Layer 12 of a small transformer language model trained on English Wikipedia (16 layers, counted from 0, width 128).
A neuron adds its activation times its output weights to the MLP's output. To switch it off is to set its activation to zero at one token and run the rest of the model.

Output weights of the MLP neurons that the questions are about. A number n stands for (n - 500) times 0.00072.
n2: 465 542 505 462 550 584 525 462 588 512 599 435 690 514 467 428 571 551 629 459 626 357 544 572 450 537 505 489 627 468 408 399 458 503 342 386 678 495 682 467 531 475 568 364 510 502 477 455 490 617 513 458 570 522 449 640 449 478 403 505 507 590 644 374 581 389 495 468 390 552 464 478 389 620 289 546 490 510 590 516 515 596 455 523 464 443 460 590 753 517 515 405 527 418 567 649 480 432 473 511 471 601 479 416 447 376 330 541 546 548 519 537 373 553 590 435 410 530 341 439 570 586 423 567 474 378 586 301
n69: 486 358 452 350 505 537 447 319 418 452 432 571 617 586 589 452 345 542 454 588 639 511 575 572 497 511 657 562 464 552 625 592 436 636 530 412 588 479 275 412 519 530 545 401 459 466 647 523 691 477 569 635 466 719 352 482 412 578 339 529 458 352 414 506 517 463 506 497 280 534 361 481 587 490 450 570 588 420 432 608 448 460 536 605 541 579 328 561 633 435 428 573 613 583 625 330 497 489 505 424 526 382 469 491 471 486 596 405 453 560 681 575 540 456 410 509 447 429 627 497 539 504 642 337 443 542 527 404
n75: 573 604 436 531 660 469 459 461 553 650 402 466 582 420 476 327 497 460 508 610 529 651 513 377 542 688 532 492 432 558 301 288 401 500 624 555 459 786 648 431 640 487 487 446 544 525 457 617 590 413 600 464 430 528 439 387 479 487 472 592 672 663 533 529 476 605 475 410 493 516 532 587 583 561 455 449 613 458 425 434 518 490 365 460 436 492 446 556 490 520 569 357 505 393 516 563 590 443 490 461 541 649 412 432 326 470 511 472 553 513 344 398 580 450 399 537 420 505 420 420 394 500 546 531 481 550 343 541
n116: 383 446 412 358 487 420 569 364 505 492 528 505 503 634 650 425 494 566 469 557 609 588 718 503 462 423 637 382 358 703 520 520 447 551 416 481 489 465 468 402 393 606 489 418 476 539 669 546 632 418 387 481 578 298 503 375 555 399 479 514 403 539 621 625 542 622 443 481 528 556 547 671 510 439 579 517 489 347 532 378 622 553 566 550 482 421 516 514 419 357 461 495 479 314 553 791 473 621 476 576 636 744 494 588 518 438 472 395 382 416 435 489 446 437 536 480 531 462 378 486 429 459 539 593 386 642 437 579
n182: 578 636 527 664 522 359 440 567 460 516 491 425 354 464 426 621 489 483 360 388 658 381 557 452 503 481 494 548 503 357 409 617 557 468 328 564 413 516 574 518 480 506 443 486 306 424 488 503 530 420 399 591 448 519 505 516 613 544 593 633 522 474 336 293 598 554 541 555 562 558 375 486 542 544 500 628 448 430 434 689 533 546 404 531 487 284 437 503 465 513 517 464 514 466 475 526 651 305 486 703 538 420 540 555 508 520 546 476 438 351 436 685 689 650 466 389 562 650 577 709 446 102 591 541 515 413 525 685
n191: 432 519 492 518 503 469 564 489 429 475 334 613 610 566 537 629 396 519 549 466 589 567 433 446 659 424 447 409 592 459 495 366 508 495 396 474 521 513 427 490 495 508 554 685 437 589 646 418 482 427 571 648 522 590 426 416 588 477 565 492 462 294 572 559 454 564 508 549 291 565 551 559 542 397 669 532 495 505 570 563 356 551 510 540 463 413 435 326 653 472 775 604 557 556 481 565 532 465 485 556 590 432 406 456 358 629 416 487 363 300 505 490 353 469 399 641 527 479 595 348 535 320 551 449 475 478 655 416
n236: 569 361 500 618 329 667 609 535 578 578 511 473 506 349 456 603 573 378 430 441 393 584 547 411 524 497 524 711 414 472 490 388 471 481 565 314 343 403 336 604 535 714 390 336 473 442 492 409 661 381 403 455 417 492 446 475 451 537 574 651 433 612 532 533 539 609 447 455 597 453 446 511 500 580 514 508 387 551 603 444 476 388 533 546 452 337 487 475 362 531 530 532 587 508 552 400 559 368 484 595 494 470 626 534 546 419 686 642 462 617 451 479 400 471 508 491 555 562 492 644 541 400 661 552 441 370 682 580
n253: 518 495 402 679 342 574 343 571 566 354 492 534 699 534 497 497 468 404 472 754 405 487 546 494 492 492 529 452 471 500 436 627 597 530 396 519 575 539 631 537 452 526 443 514 555 403 625 555 425 489 333 594 500 585 431 606 473 539 565 472 396 519 440 388 530 454 464 404 493 489 245 565 428 488 534 559 526 526 367 577 610 513 465 714 567 315 445 360 606 538 559 461 573 465 428 344 412 478 534 540 582 617 481 539 434 538 598 576 471 625 354 552 518 632 545 424 274 479 445 388 355 476 627 531 580 520 476 516
n275: 513 403 436 396 505 543 396 443 442 319 487 500 495 591 423 485 489 505 579 391 427 401 566 438 508 414 471 536 357 614 456 458 573 524 551 646 744 449 492 515 623 518 374 535 653 547 436 611 503 642 471 433 628 472 480 337 547 358 500 401 630 534 388 574 546 323 576 592 394 508 394 482 672 478 567 534 543 456 605 530 552 447 488 379 507 406 370 516 396 602 482 394 500 540 545 578 490 527 653 525 325 361 418 630 515 511 449 653 591 521 373 586 446 497 534 467 656 474 525 416 495 627 574 535 527 379 638 527
n283: 481 561 530 334 402 681 478 591 508 436 532 710 422 444 545 579 559 508 549 411 519 605 465 430 555 489 497 596 489 390 446 392 403 552 393 464 581 527 544 442 494 271 631 486 398 510 529 592 508 369 539 437 369 346 497 487 640 611 358 582 441 551 554 556 463 699 541 290 569 569 517 470 500 674 467 531 606 506 401 564 519 524 477 424 430 517 631 514 667 603 523 654 448 607 534 348 411 714 421 447 368 389 500 474 343 509 520 497 556 355 495 492 519 530 360 345 765 348 547 582 415 496 591 568 448 429 497 517
n304: 515 537 578 418 442 486 431 432 466 503 582 474 423 467 401 457 574 407 469 426 477 557 411 470 573 349 331 678 592 441 365 614 548 323 487 648 434 526 517 578 503 477 433 286 576 450 539 570 433 634 544 628 512 667 472 481 446 552 558 503 691 317 445 670 518 646 540 474 505 415 488 327 596 583 494 425 526 349 386 712 564 477 541 551 599 503 430 551 590 638 542 623 561 428 611 482 384 488 382 620 531 549 314 703 508 607 396 548 538 611 348 282 749 359 412 525 554 568 562 673 290 386 530 397 368 444 482 543
n325: 558 628 397 450 567 478 507 523 588 493 565 505 513 477 515 554 487 579 597 487 523 358 601 477 450 510 508 514 432 650 646 400 524 500 359 497 554 614 522 481 449 432 428 550 540 495 503 619 478 643 386 493 552 718 371 533 500 576 604 420 578 316 498 594 555 583 460 515 477 293 301 409 488 467 336 551 562 432 453 552 410 498 521 347 549 513 512 536 478 534 308 637 567 500 520 531 553 446 463 360 380 712 479 413 606 552 531 478 384 465 476 495 364 545 483 403 249 475 443 607 420 582 567 564 450 586 482 516
n334: 472 477 583 579 619 462 555 494 473 574 500 433 503 448 466 442 463 383 606 367 556 585 517 552 472 451 608 463 469 417 471 408 435 573 587 341 630 508 458 527 409 517 520 403 657 671 456 591 558 436 659 464 265 550 465 423 454 503 375 584 426 707 542 451 503 571 488 564 604 419 678 478 537 450 624 609 580 568 402 315 514 420 550 672 542 465 425 497 667 532 460 556 542 600 489 594 415 637 461 467 342 546 428 609 552 570 497 576 358 525 376 437 356 478 680 415 434 413 446 451 543 22 391 307 659 497 706 477
n427: 381 657 443 534 523 554 552 455 572 479 445 534 422 559 446 393 527 452 561 306 542 425 384 266 479 531 668 511 561 617 408 354 538 705 360 649 495 547 597 503 495 566 535 349 518 462 393 525 612 604 471 359 546 472 510 525 559 503 456 483 387 678 568 400 566 606 447 573 559 426 627 469 515 527 520 487 357 468 510 326 516 417 515 535 480 713 620 565 636 421 535 563 440 395 441 264 457 383 490 636 503 404 473 459 678 472 379 536 654 424 381 438 500 455 488 455 530 376 573 462 457 472 633 580 572 555 476 607
n454: 467 530 406 349 632 477 453 332 338 563 594 483 455 562 522 439 563 408 370 512 486 523 509 607 495 498 353 505 548 314 558 480 516 656 629 440 488 406 507 448 500 529 367 458 462 400 448 539 493 421 589 429 488 530 576 500 524 432 484 454 502 693 538 505 458 684 472 543 449 473 334 512 482 540 503 625 549 500 460 517 531 523 473 434 464 646 545 590 701 392 578 436 538 588 546 562 623 423 359 410 493 633 568 565 493 328 545 458 524 400 468 575 597 512 448 495 522 639 575 517 442 489 468 479 605 354 409 555
n464: 470 472 390 368 473 684 641 535 356 476 536 517 669 410 576 449 447 644 437 470 356 517 524 520 520 440 445 564 493 594 593 589 582 590 352 580 541 568 608 481 606 627 549 430 488 533 307 566 434 613 575 414 492 408 507 407 543 485 505 624 411 586 532 295 451 464 615 610 620 628 480 522 540 563 548 538 546 490 490 565 446 546 349 573 516 503 353 442 550 607 596 295 485 376 533 521 427 346 424 423 407 367 457 536 519 451 461 435 523 517 438 558 490 470 526 321 467 542 493 419 514 752 439 532 471 517 515 454

Each question names a token from some text and the token that comes next. It shows the activations a of the neurons there, in the order above. A number n stands for (n - 500) times 0.016.

Then comes g, the gradient of the next token's log-probability with respect to the MLP's output, scaled to length 1. A neuron's effect is roughly proportional to its activation times (output weights . g). A number n stands for (n - 500) times 0.00068.

"ong ", then "of "
a: 500 490 498 490 728 490 747 498 500 617 531 495 496 692 500 500
g: 339 513 458 359 676 584 260 682 496 511 351 246 387 483 632 377 617 553 535 243 500 238 463 363 466 768 673 153 523 500 559 593 506 543 485 368 675 528 506 190 653 448 220 666 661 547 579 627 511 467 411 383 643 524 498 394 397 373 637 577 522 542 396 592 486 617 371 727 528 556 547 726 300 624 617 548 547 529 546 455 509 184 630 663 446 289 783 424 528 640 547 463 711 260 404 598 685 575 505 500 581 522 500 434 602 546 594 428 689 502 461 605 537 449 347 383 400 161 513 562 507 378 430 402 547 512 532 639
Which two neurons, each switched off alone, lower its probability most, in order? n427, n182

"high ", then "school"
a: 500 514 514 500 782 500 585 500 539 500 561 500 681 569 500 500
g: 496 682 568 451 570 493 425 477 588 331 213 443 543 407 657 723 315 626 434 665 302 555 614 470 630 467 598 518 375 441 522 744 446 662 415 604 437 467 556 755 513 132 623 484 460 676 755 412 582 534 522 453 435 586 475 302 339 582 462 423 299 251 524 789 427 425 662 473 404 482 286 444 613 286 332 417 505 593 546 491 499 563 361 599 542 402 495 391 809 544 306 595 309 904 439 485 580 393 598 520 631 418 440 747 393 596 556 469 480 333 576 458 414 442 660 386 558 557 576 436 298 694 418 550 312 408 562 614
Which neuron, switched off, raises the next token's probability most? n334

"aining ", then "camp"
a: 499 535 500 499 490 496 658 499 490 586 506 505 559 490 500 497
g: 347 567 809 724 461 601 424 662 515 446 487 594 592 415 383 601 298 473 335 509 396 495 460 651 597 371 558 464 533 814 565 558 624 426 402 328 523 394 744 918 399 672 402 376 551 526 542 554 638 529 290 574 388 628 466 392 429 614 601 455 365 448 417 436 501 584 625 501 637 509 610 267 526 222 353 361 479 586 573 520 681 606 532 589 514 414 225 374 426 440 411 667 501 556 553 207 778 461 576 399 549 318 556 513 288 406 486 534 567 405 708 454 295 471 581 587 506 827 299 511 580 516 514 243 402 461 572 335
Which neuron, switched off, raises the next token's probability most? n283

"ard ", then "in "
a: 489 500 500 498 499 495 761 491 499 499 496 500 494 812 498 500
g: 346 651 511 489 535 573 380 632 514 495 573 702 671 485 576 369 512 581 605 308 465 614 442 499 549 463 449 247 567 411 462 241 551 520 369 640 505 571 433 412 268 303 589 601 273 692 418 546 387 858 680 519 487 433 508 326 530 663 551 541 390 594 393 441 522 670 547 419 461 796 564 318 511 361 644 595 454 521 438 508 356 519 497 557 300 702 635 634 676 214 748 697 435 466 593 515 593 548 342 515 497 733 528 574 621 499 383 539 469 563 341 557 246 416 515 556 270 581 666 481 200 411 372 140 340 673 497 554
Which neuron, switched off, lowers the next token's probability most? n427

"to ", then "red"
a: 564 491 517 499 957 495 500 491 550 655 499 500 494 501 491 500
g: 426 505 599 539 338 485 630 531 503 395 607 744 682 410 548 641 571 309 559 607 633 418 653 354 629 519 453 499 546 577 537 489 645 647 262 612 593 467 539 281 618 604 366 483 364 663 349 358 533 375 622 612 274 414 303 793 628 476 515 380 501 723 703 259 566 511 510 692 382 347 597 427 675 601 541 684 583 405 577 421 452 330 470 591 362 142 382 356 235 680 374 506 456 522 666 456 379 400 636 477 694 405 353 780 515 604 494 477 706 640 481 446 426 485 636 405 700 448 383 408 412 440 439 482 508 467 190 292
Which neuron, switched off, lowers the next token's probability most? n182

"ince ", then "then "
a: 516 500 500 524 496 500 500 541 820 600 741 500 738 489 493 499
g: 454 230 655 613 309 368 564 383 383 742 378 692 409 487 373 349 489 332 373 471 370 585 528 487 530 251 571 561 466 564 646 541 389 568 701 477 515 261 401 658 422 618 306 592 425 503 531 691 680 554 755 610 600 388 539 376 519 673 440 444 402 641 495 621 457 370 563 509 543 445 555 495 560 424 594 600 285 582 619 633 413 291 580 526 704 652 697 613 513 303 561 369 682 469 595 369 493 340 638 566 419 459 27 631 442 464 462 480 448 717 355 412 586 745 604 491 505 370 421 485 507 590 316 749 499 672 336 252
Which neuron, switched off, lowers the next token's probability most? n275

", ", then "194"
a: 500 503 499 497 500 500 500 499 490 592 494 499 549 649 490 491
g: 545 615 702 490 559 350 749 595 318 724 386 543 489 554 594 448 580 554 400 605 462 346 456 604 559 630 498 521 487 444 621 790 586 572 614 508 464 554 486 552 641 313 268 829 421 653 88 406 396 539 474 574 382 640 369 564 461 512 717 594 401 507 324 323 556 761 524 338 621 601 660 235 389 296 361 337 467 491 552 417 416 186 338 617 497 300 628 800 322 294 584 446 567 421 378 406 724 529 463 502 588 454 367 368 604 722 624 535 427 620 446 525 435 418 434 429 462 460 609 592 583 428 603 374 430 403 474 613
Which neuron, switched off, raises the next token's probability most? n283

"has ", then "found"
a: 489 522 496 500 494 500 500 567 489 635 500 500 683 492 493 493
g: 433 617 717 637 474 271 504 403 650 644 612 737 748 271 500 383 551 384 462 247 485 492 467 474 615 238 495 276 569 688 554 555 508 452 584 395 273 590 615 449 461 459 641 473 604 367 397 422 593 408 661 302 303 436 284 721 475 364 656 594 410 531 332 312 549 505 286 475 370 377 873 430 586 512 457 505 536 455 572 472 589 428 611 439 660 402 396 500 466 406 476 576 529 702 651 290 516 642 526 476 370 485 540 281 351 565 785 253 674 544 629 600 459 601 599 527 757 418 545 568 280 448 682 464 730 473 436 477
Which neuron, switched off, lowers the next token's probability most? n334

"after ", then "he "
a: 494 496 489 500 490 491 500 547 598 603 554 500 849 494 499 497
g: 511 431 355 362 405 512 309 651 528 484 455 222 415 550 604 511 654 527 648 423 392 416 537 349 766 468 473 396 696 443 513 474 506 477 642 459 533 592 561 406 533 263 524 517 717 838 518 559 794 429 596 512 415 463 708 509 496 755 496 481 380 435 550 491 329 505 608 556 229 528 576 438 577 460 556 558 289 414 688 523 202 437 492 602 544 842 773 487 647 404 496 503 370 721 457 638 374 591 448 594 330 487 231 654 441 445 572 331 446 476 487 533 628 671 510 607 434 253 307 424 536 477 117 406 347 566 581 611
Which neuron, switched off, raises the next token's probability most? n253

"\"", then "bas"
a: 534 490 500 505 532 502 490 559 494 622 496 534 843 555 505 490
g: 603 524 664 459 458 737 760 688 419 558 440 542 418 344 320 711 239 594 474 535 336 535 355 546 474 515 371 653 457 635 602 514 448 575 298 559 261 448 514 628 528 599 433 240 512 629 529 420 574 560 445 364 416 411 501 345 539 542 599 699 471 833 678 217 725 511 441 604 740 394 626 365 671 455 507 527 524 432 466 261 424 704 733 219 371 324 480 227 398 368 761 668 538 515 484 351 579 417 463 475 306 511 394 455 558 494 495 440 614 421 471 439 300 550 556 469 461 643 650 745 653 395 519 606 471 521 529 291
Which neuron, switched off, raises the next token's probability most? n253

"t", then "'"
a: 500 499 500 489 500 500 500 639 500 500 526 500 500 496 847 489
g: 502 484 474 537 627 353 579 471 537 580 302 409 608 563 504 386 425 483 499 500 502 138 799 664 419 514 354 441 439 404 660 536 332 526 694 550 612 360 293 411 466 458 517 466 548 463 482 586 679 508 628 540 599 403 541 433 651 505 300 771 373 462 410 269 506 481 533 620 362 515 551 418 464 486 752 618 543 641 642 742 692 374 570 540 402 650 475 424 528 442 428 270 336 530 295 789 366 812 563 508 527 278 318 548 505 454 519 598 524 614 241 501 585 339 525 134 468 536 737 583 738 397 269 674 501 365 604 517
Which neuron, switched off, lowers the next token's probability most? n454

"-", then "y"
a: 500 500 495 500 536 489 580 500 500 667 500 500 489 668 543 494
g: 358 521 366 630 292 554 461 458 446 641 554 556 563 514 324 538 449 630 570 740 370 390 501 368 561 586 411 708 419 479 515 396 510 691 575 453 518 492 449 656 444 323 546 579 324 504 353 664 444 497 639 631 561 516 696 714 576 843 726 581 466 387 733 464 326 312 506 581 374 552 400 524 489 767 420 583 801 466 243 642 481 428 412 433 335 432 552 335 680 344 418 534 662 486 577 487 780 234 642 536 335 530 557 452 466 152 545 460 459 521 432 254 632 378 292 631 299 363 622 572 518 654 496 462 563 354 277 528
Which neuron, switched off, lowers the next token's probability most? n283

"in ", then "prof"
a: 500 579 631 499 756 499 490 500 498 537 489 500 787 549 500 500
g: 483 631 652 436 554 439 590 537 483 135 408 596 709 406 341 697 684 306 525 593 335 480 591 593 372 535 463 556 394 532 517 572 343 351 518 145 298 506 557 684 614 354 436 279 315 566 559 464 634 374 457 282 387 579 666 593 555 696 656 642 276 601 611 449 480 269 475 587 595 621 556 460 373 667 635 526 388 532 418 463 636 683 596 293 807 268 513 403 519 384 706 520 566 824 568 280 467 424 481 748 480 332 437 320 516 479 546 337 385 580 459 321 525 580 516 515 592 406 577 499 673 482 419 367 604 594 590 549
Which two neurons, each switched off alone, lower its probability most, in order? n334, n182

"g", then "am"
a: 500 496 569 500 499 500 500 493 499 500 500 500 500 491 500 495
g: 662 441 623 242 418 403 350 452 398 557 453 439 605 681 504 552 567 531 517 795 465 550 482 450 499 744 685 321 204 320 568 444 336 603 436 787 692 589 638 414 546 597 597 415 553 359 487 531 344 502 606 682 718 647 392 349 284 502 669 747 620 560 599 445 428 490 398 405 510 499 434 487 551 583 390 518 665 442 469 472 458 453 618 455 601 242 667 516 609 507 309 577 400 416 688 375 481 608 561 368 623 518 519 602 398 231 476 550 636 532 457 558 305 317 648 546 374 337 705 694 323 473 729 251 397 392 167 417
Which neuron, switched off, lowers the next token's probability most? n75

"198", then "4 "
a: 708 497 530 500 500 502 499 497 850 495 501 491 500 560 492 500
g: 489 422 407 794 782 558 512 524 420 237 442 723 572 286 357 472 483 480 624 398 624 453 372 598 672 687 789 391 732 315 465 548 461 645 510 410 386 473 580 687 348 445 338 527 419 459 499 548 453 700 459 522 239 597 656 454 690 239 286 423 447 879 489 582 567 585 408 454 433 495 630 413 530 522 762 542 581 432 406 579 482 459 422 414 706 567 249 653 564 467 703 540 381 425 574 575 314 315 406 469 345 434 643 279 532 301 718 524 466 553 477 561 513 704 324 560 437 498 430 382 640 633 438 447 433 434 512 287
Which neuron, switched off, lowers the next token's probability most? n2

"ch", then "es"
a: 490 500 500 491 500 500 500 500 500 497 500 660 500 498 500 588
g: 520 445 287 299 325 711 528 606 626 655 653 556 649 556 898 264 287 521 645 747 333 457 313 432 398 236 759 628 314 289 580 494 619 546 538 495 627 535 580 317 444 608 547 485 413 593 538 536 528 544 472 661 512 582 454 616 374 389 364 567 650 602 468 466 587 772 712 420 442 352 444 402 750 239 387 426 549 461 439 509 506 424 696 120 559 450 605 474 622 330 422 439 407 291 488 501 393 473 391 443 412 703 425 318 548 522 485 561 588 303 542 439 642 364 583 498 600 706 543 615 523 515 654 524 343 555 444 440
Which neuron, switched off, lowers the next token's probability most? n325

"rec", then "tion "
a: 500 500 499 489 500 500 500 490 611 500 496 500 500 490 489 499
g: 510 299 500 626 752 557 423 462 417 586 434 499 837 423 733 501 472 617 504 297 501 425 633 544 684 451 392 462 604 439 641 429 300 397 688 637 586 518 421 239 541 517 466 461 329 446 744 650 693 358 368 590 349 430 389 327 472 442 208 275 258 668 292 596 728 633 460 383 526 317 527 662 540 525 602 534 818 449 391 574 517 418 439 494 498 703 758 617 534 457 669 429 468 439 539 494 698 334 650 380 410 619 498 548 424 482 486 514 440 397 742 516 546 620 336 593 264 596 459 487 549 529 465 404 601 180 384 397
Which neuron, switched off, raises the next token's probability most? n275

"her ", then "in"
a: 500 602 500 531 489 493 497 499 496 548 498 520 544 498 500 500
g: 552 551 490 538 633 402 600 639 604 515 706 329 508 455 695 436 474 611 562 509 354 401 387 335 449 416 300 530 552 424 452 194 714 494 493 702 461 507 439 450 335 297 572 475 253 457 350 671 442 547 584 314 470 324 427 289 324 745 374 613 554 507 449 546 713 573 506 532 542 446 640 645 396 561 520 633 487 455 575 778 186 578 748 420 645 681 714 688 555 589 614 648 464 546 510 626 566 388 512 686 502 539 228 499 421 392 339 505 260 599 284 509 286 434 698 659 426 264 590 536 285 519 633 318 663 563 439 459
Which neuron, switched off, raises the next token's probability most? n69

"port ", then "char"
a: 500 492 490 500 707 500 492 500 565 553 499 500 706 504 500 494
g: 621 784 445 580 604 596 653 499 570 248 287 440 701 493 243 469 650 727 521 705 646 595 572 442 375 523 544 657 494 522 512 271 650 347 380 376 417 474 291 620 496 342 533 574 541 499 434 257 521 591 353 466 620 529 490 522 452 622 415 453 283 475 452 521 690 555 315 294 301 590 528 426 416 537 549 388 489 226 267 461 851 611 673 427 411 448 348 465 458 604 375 617 618 418 690 420 556 359 397 457 143 336 615 471 577 671 623 589 697 432 482 600 411 681 327 556 570 628 636 603 673 497 593 339 515 589 346 580
Which neuron, switched off, lowers the next token's probability most? n182

"re", then "sig"
a: 535 500 496 519 500 498 500 489 495 499 605 495 653 616 500 632
g: 345 327 535 449 607 707 568 474 494 345 506 405 443 413 511 535 587 371 679 294 439 603 483 624 398 400 325 763 481 616 498 349 429 317 379 535 514 399 593 407 426 484 439 338 706 274 574 587 462 428 407 456 322 376 606 547 561 574 515 412 625 524 549 491 399 510 438 462 784 424 456 313 496 499 318 293 621 571 608 427 739 731 825 483 358 651 455 496 677 862 725 484 361 568 249 496 379 569 503 542 373 754 554 315 467 517 490 514 348 471 733 677 454 273 451 451 475 322 533 562 734 430 462 714 540 735 685 364
Which neuron, switched off, lowers the next token's probability most? n334

"2", then "-"
a: 500 500 500 491 500 496 500 498 499 499 639 500 500 535 500 545
g: 551 629 536 562 629 575 470 390 496 456 656 545 461 457 313 472 283 385 286 819 243 341 364 555 321 515 567 651 567 531 674 525 554 448 862 501 419 396 493 384 310 550 370 255 488 334 810 438 437 494 625 590 474 253 193 531 548 568 536 536 370 627 588 486 481 249 480 613 397 426 573 570 616 436 724 416 430 336 637 601 521 541 677 396 602 144 437 594 295 405 429 659 641 553 797 471 559 499 701 707 521 427 530 536 408 642 576 601 426 571 476 468 518 357 533 568 264 545 381 565 593 514 506 553 557 528 658 272
Which neuron, switched off, lowers the next token's probability most? n304

"f", then "ell "
a: 499 500 492 629 500 869 500 495 581 553 500 500 490 498 706 678
g: 369 684 204 693 568 461 522 616 459 697 578 590 269 639 437 323 477 455 509 472 663 685 433 358 231 387 476 717 539 675 369 405 496 521 446 163 688 406 394 258 421 570 706 811 564 571 365 532 436 451 593 498 260 414 496 431 507 514 423 402 457 436 388 528 385 575 428 527 358 493 497 629 434 632 315 584 742 405 531 591 418 612 414 631 444 593 313 546 559 691 679 544 701 633 657 458 525 428 323 657 617 877 573 573 343 535 462 356 528 241 438 453 541 505 401 393 476 269 644 511 595 596 571 320 383 552 641 552
Which two neurons, each switched off alone, lower its probability most, in order? n191, n454

"ven", then "ue "
a: 500 641 500 496 500 500 500 492 498 500 500 497 500 714 500 490
g: 622 544 660 437 584 568 486 308 416 315 620 532 526 464 540 314 322 446 592 495 700 340 526 405 633 654 202 466 491 560 383 616 580 380 471 233 509 578 324 579 486 288 700 567 432 524 810 479 625 488 517 676 339 534 705 551 399 535 351 169 440 543 550 504 423 505 708 315 408 409 548 874 281 520 381 561 311 502 297 479 672 605 402 618 476 668 558 590 516 647 555 462 504 467 480 703 318 396 683 455 426 589 422 689 364 370 441 658 320 471 705 677 411 659 510 665 591 521 395 571 613 600 461 421 452 226 532 313
Which neuron, switched off, lowers the next token's probability most? n69

"11 ", then "rece"
a: 497 494 526 492 707 500 500 500 500 604 720 500 495 499 490 500
g: 386 647 577 314 369 406 698 262 462 441 310 430 414 571 610 198 530 249 396 481 262 550 425 576 382 349 514 284 544 582 324 579 627 676 455 511 344 334 670 508 618 690 457 229 507 317 279 535 607 568 605 531 514 471 517 581 404 392 439 414 365 443 722 548 572 530 535 565 468 434 495 645 628 453 603 461 555 665 624 419 459 251 290 488 696 657 561 688 621 451 651 555 479 464 658 593 443 533 471 699 172 484 403 373 512 792 490 571 559 517 630 600 700 415 425 299 694 235 558 714 610 410 446 590 629 560 562 692
Which neuron, switched off, lowers the next token's probability most? n304

"And", then "re"
a: 492 499 500 500 500 499 500 498 500 500 499 500 500 500 499 767
g: 305 439 456 172 457 535 780 476 511 464 358 583 654 492 362 629 586 375 480 372 556 589 836 545 294 220 497 468 578 385 637 511 283 514 514 610 410 581 633 401 632 674 730 458 480 504 193 464 624 374 624 569 441 428 540 418 429 501 335 624 526 731 421 483 532 628 478 466 506 540 371 260 600 705 529 207 479 548 631 208 619 584 507 427 641 681 292 273 391 638 459 386 602 523 395 454 541 403 546 377 416 616 512 673 676 654 421 403 638 459 508 734 337 611 447 577 491 551 393 547 461 494 284 726 594 671 584 350
Which neuron, switched off, lowers the next token's probability most? n464

"e", then "–"
a: 492 500 499 500 500 510 528 500 500 489 499 638 500 500 500 498
g: 652 581 576 436 595 460 448 503 663 260 681 493 393 403 407 350 497 319 439 582 476 501 437 305 571 534 449 621 545 535 725 702 248 660 469 530 574 711 565 447 563 363 502 466 615 409 625 386 663 632 350 482 305 576 360 440 645 405 658 376 500 488 755 628 704 464 624 697 403 561 520 617 582 302 333 336 655 159 558 627 553 464 352 501 624 529 483 433 328 668 620 543 827 291 481 345 264 617 502 295 484 424 607 279 463 454 502 700 281 536 510 392 442 561 490 492 280 432 412 451 465 377 595 501 588 651 854 379
Which neuron, switched off, lowers the next token's probability most? n325

"of ", then "bl"
a: 491 500 536 497 723 495 683 500 495 520 492 500 699 668 500 500
g: 566 584 488 873 219 735 467 680 320 549 455 612 398 473 423 400 622 241 338 625 321 530 618 539 541 762 409 378 495 419 559 716 401 447 448 509 369 579 542 621 529 577 490 537 404 607 626 555 273 538 575 673 496 413 395 702 583 690 624 406 529 323 583 426 677 452 338 543 610 479 488 515 620 537 484 599 560 136 596 556 280 489 252 605 429 289 645 335 474 573 571 450 239 455 490 634 564 487 528 380 590 655 255 687 550 664 317 719 491 526 488 479 503 577 701 571 371 223 495 492 336 520 455 429 496 573 397 256
Which neuron, switched off, lowers the next token's probability most? n182

"ou", then "ch"
a: 677 597 500 866 500 490 496 493 500 500 500 500 500 646 497 500
g: 422 579 304 591 329 370 619 523 873 585 452 278 661 455 620 306 360 602 488 782 537 606 485 528 496 587 211 356 571 435 590 711 454 540 352 505 607 485 606 376 502 487 614 158 392 626 559 484 356 356 398 412 459 406 452 903 368 341 593 764 564 396 749 476 378 604 538 598 464 616 408 430 576 630 749 485 594 386 571 616 427 469 603 294 602 407 600 451 535 366 466 353 617 331 389 522 394 416 418 431 499 832 544 552 505 307 687 379 541 308 438 475 456 621 506 362 452 659 619 421 590 377 405 497 608 638 407 527
Which neuron, switched off, lowers the next token's probability most? n116

" ", then "m"
a: 489 570 490 498 715 589 869 500 494 490 500 497 545 723 500 496
g: 459 282 582 555 323 669 490 400 701 771 688 512 402 534 393 545 288 575 460 624 482 509 304 604 696 483 235 593 410 503 656 463 417 420 661 559 296 395 454 808 282 463 624 388 585 510 600 418 276 451 563 492 395 666 268 712 796 489 679 510 423 489 626 468 728 636 573 524 557 302 305 446 556 544 351 204 618 308 342 521 354 422 388 473 392 402 189 528 505 429 401 691 551 589 597 272 520 739 543 530 603 578 466 412 647 624 375 536 455 472 484 647 373 663 367 565 585 695 520 600 459 473 635 470 584 454 462 394
Which neuron, switched off, raises the next token's probability most? n427

"), ", then "the "
a: 500 500 493 500 491 492 669 495 500 522 500 500 753 500 500 489
g: 285 476 537 433 757 370 525 326 409 511 466 696 264 628 391 690 393 406 525 481 635 526 673 575 355 464 417 323 419 263 199 496 599 723 488 556 726 244 761 212 508 499 503 332 570 519 484 365 382 332 501 210 504 544 511 472 664 533 423 459 749 411 226 473 521 517 583 656 665 518 676 257 469 557 490 496 578 521 459 693 665 604 408 558 656 335 509 430 672 437 446 536 371 248 590 842 537 579 600 364 682 510 682 452 607 709 467 472 386 531 545 480 415 422 418 536 399 601 522 641 515 556 591 374 559 371 593 519
Which neuron, switched off, lowers the next token's probability most? n334

"on ", then "12 "
a: 500 492 523 500 569 498 498 500 489 497 494 500 860 489 500 500
g: 647 300 640 775 741 477 635 715 433 217 562 428 564 311 598 517 513 573 491 489 362 679 364 499 543 714 701 391 575 657 650 318 328 280 578 381 426 488 411 737 440 571 526 599 363 449 492 525 425 509 411 502 517 622 399 285 504 279 305 376 453 660 693 777 603 347 534 283 400 562 540 677 580 427 383 466 494 391 642 417 653 237 699 509 379 560 564 593 643 510 491 504 352 590 446 191 553 448 278 308 607 588 524 618 633 604 423 500 412 518 474 280 663 601 513 401 629 457 417 256 538 468 523 395 431 568 573 739
Which neuron, switched off, lowers the next token's probability most? n334

"oci", then "ety "
a: 500 499 500 612 500 498 500 500 500 492 517 499 500 499 499 490
g: 610 481 569 554 473 314 431 349 154 326 391 733 431 368 332 677 446 454 330 207 391 366 592 506 586 628 570 501 663 470 401 504 498 415 568 361 571 356 699 288 439 364 364 732 684 409 568 468 685 478 430 663 90 509 453 440 827 498 287 494 537 728 515 326 545 540 542 311 453 498 504 494 644 439 368 315 533 480 708 591 494 462 529 478 571 709 502 341 394 364 692 484 610 480 559 565 510 544 799 535 359 345 566 571 655 605 548 551 347 439 574 567 731 435 402 684 413 681 546 440 575 602 398 442 499 682 659 540
Which neuron, switched off, raises the next token's probability most? n116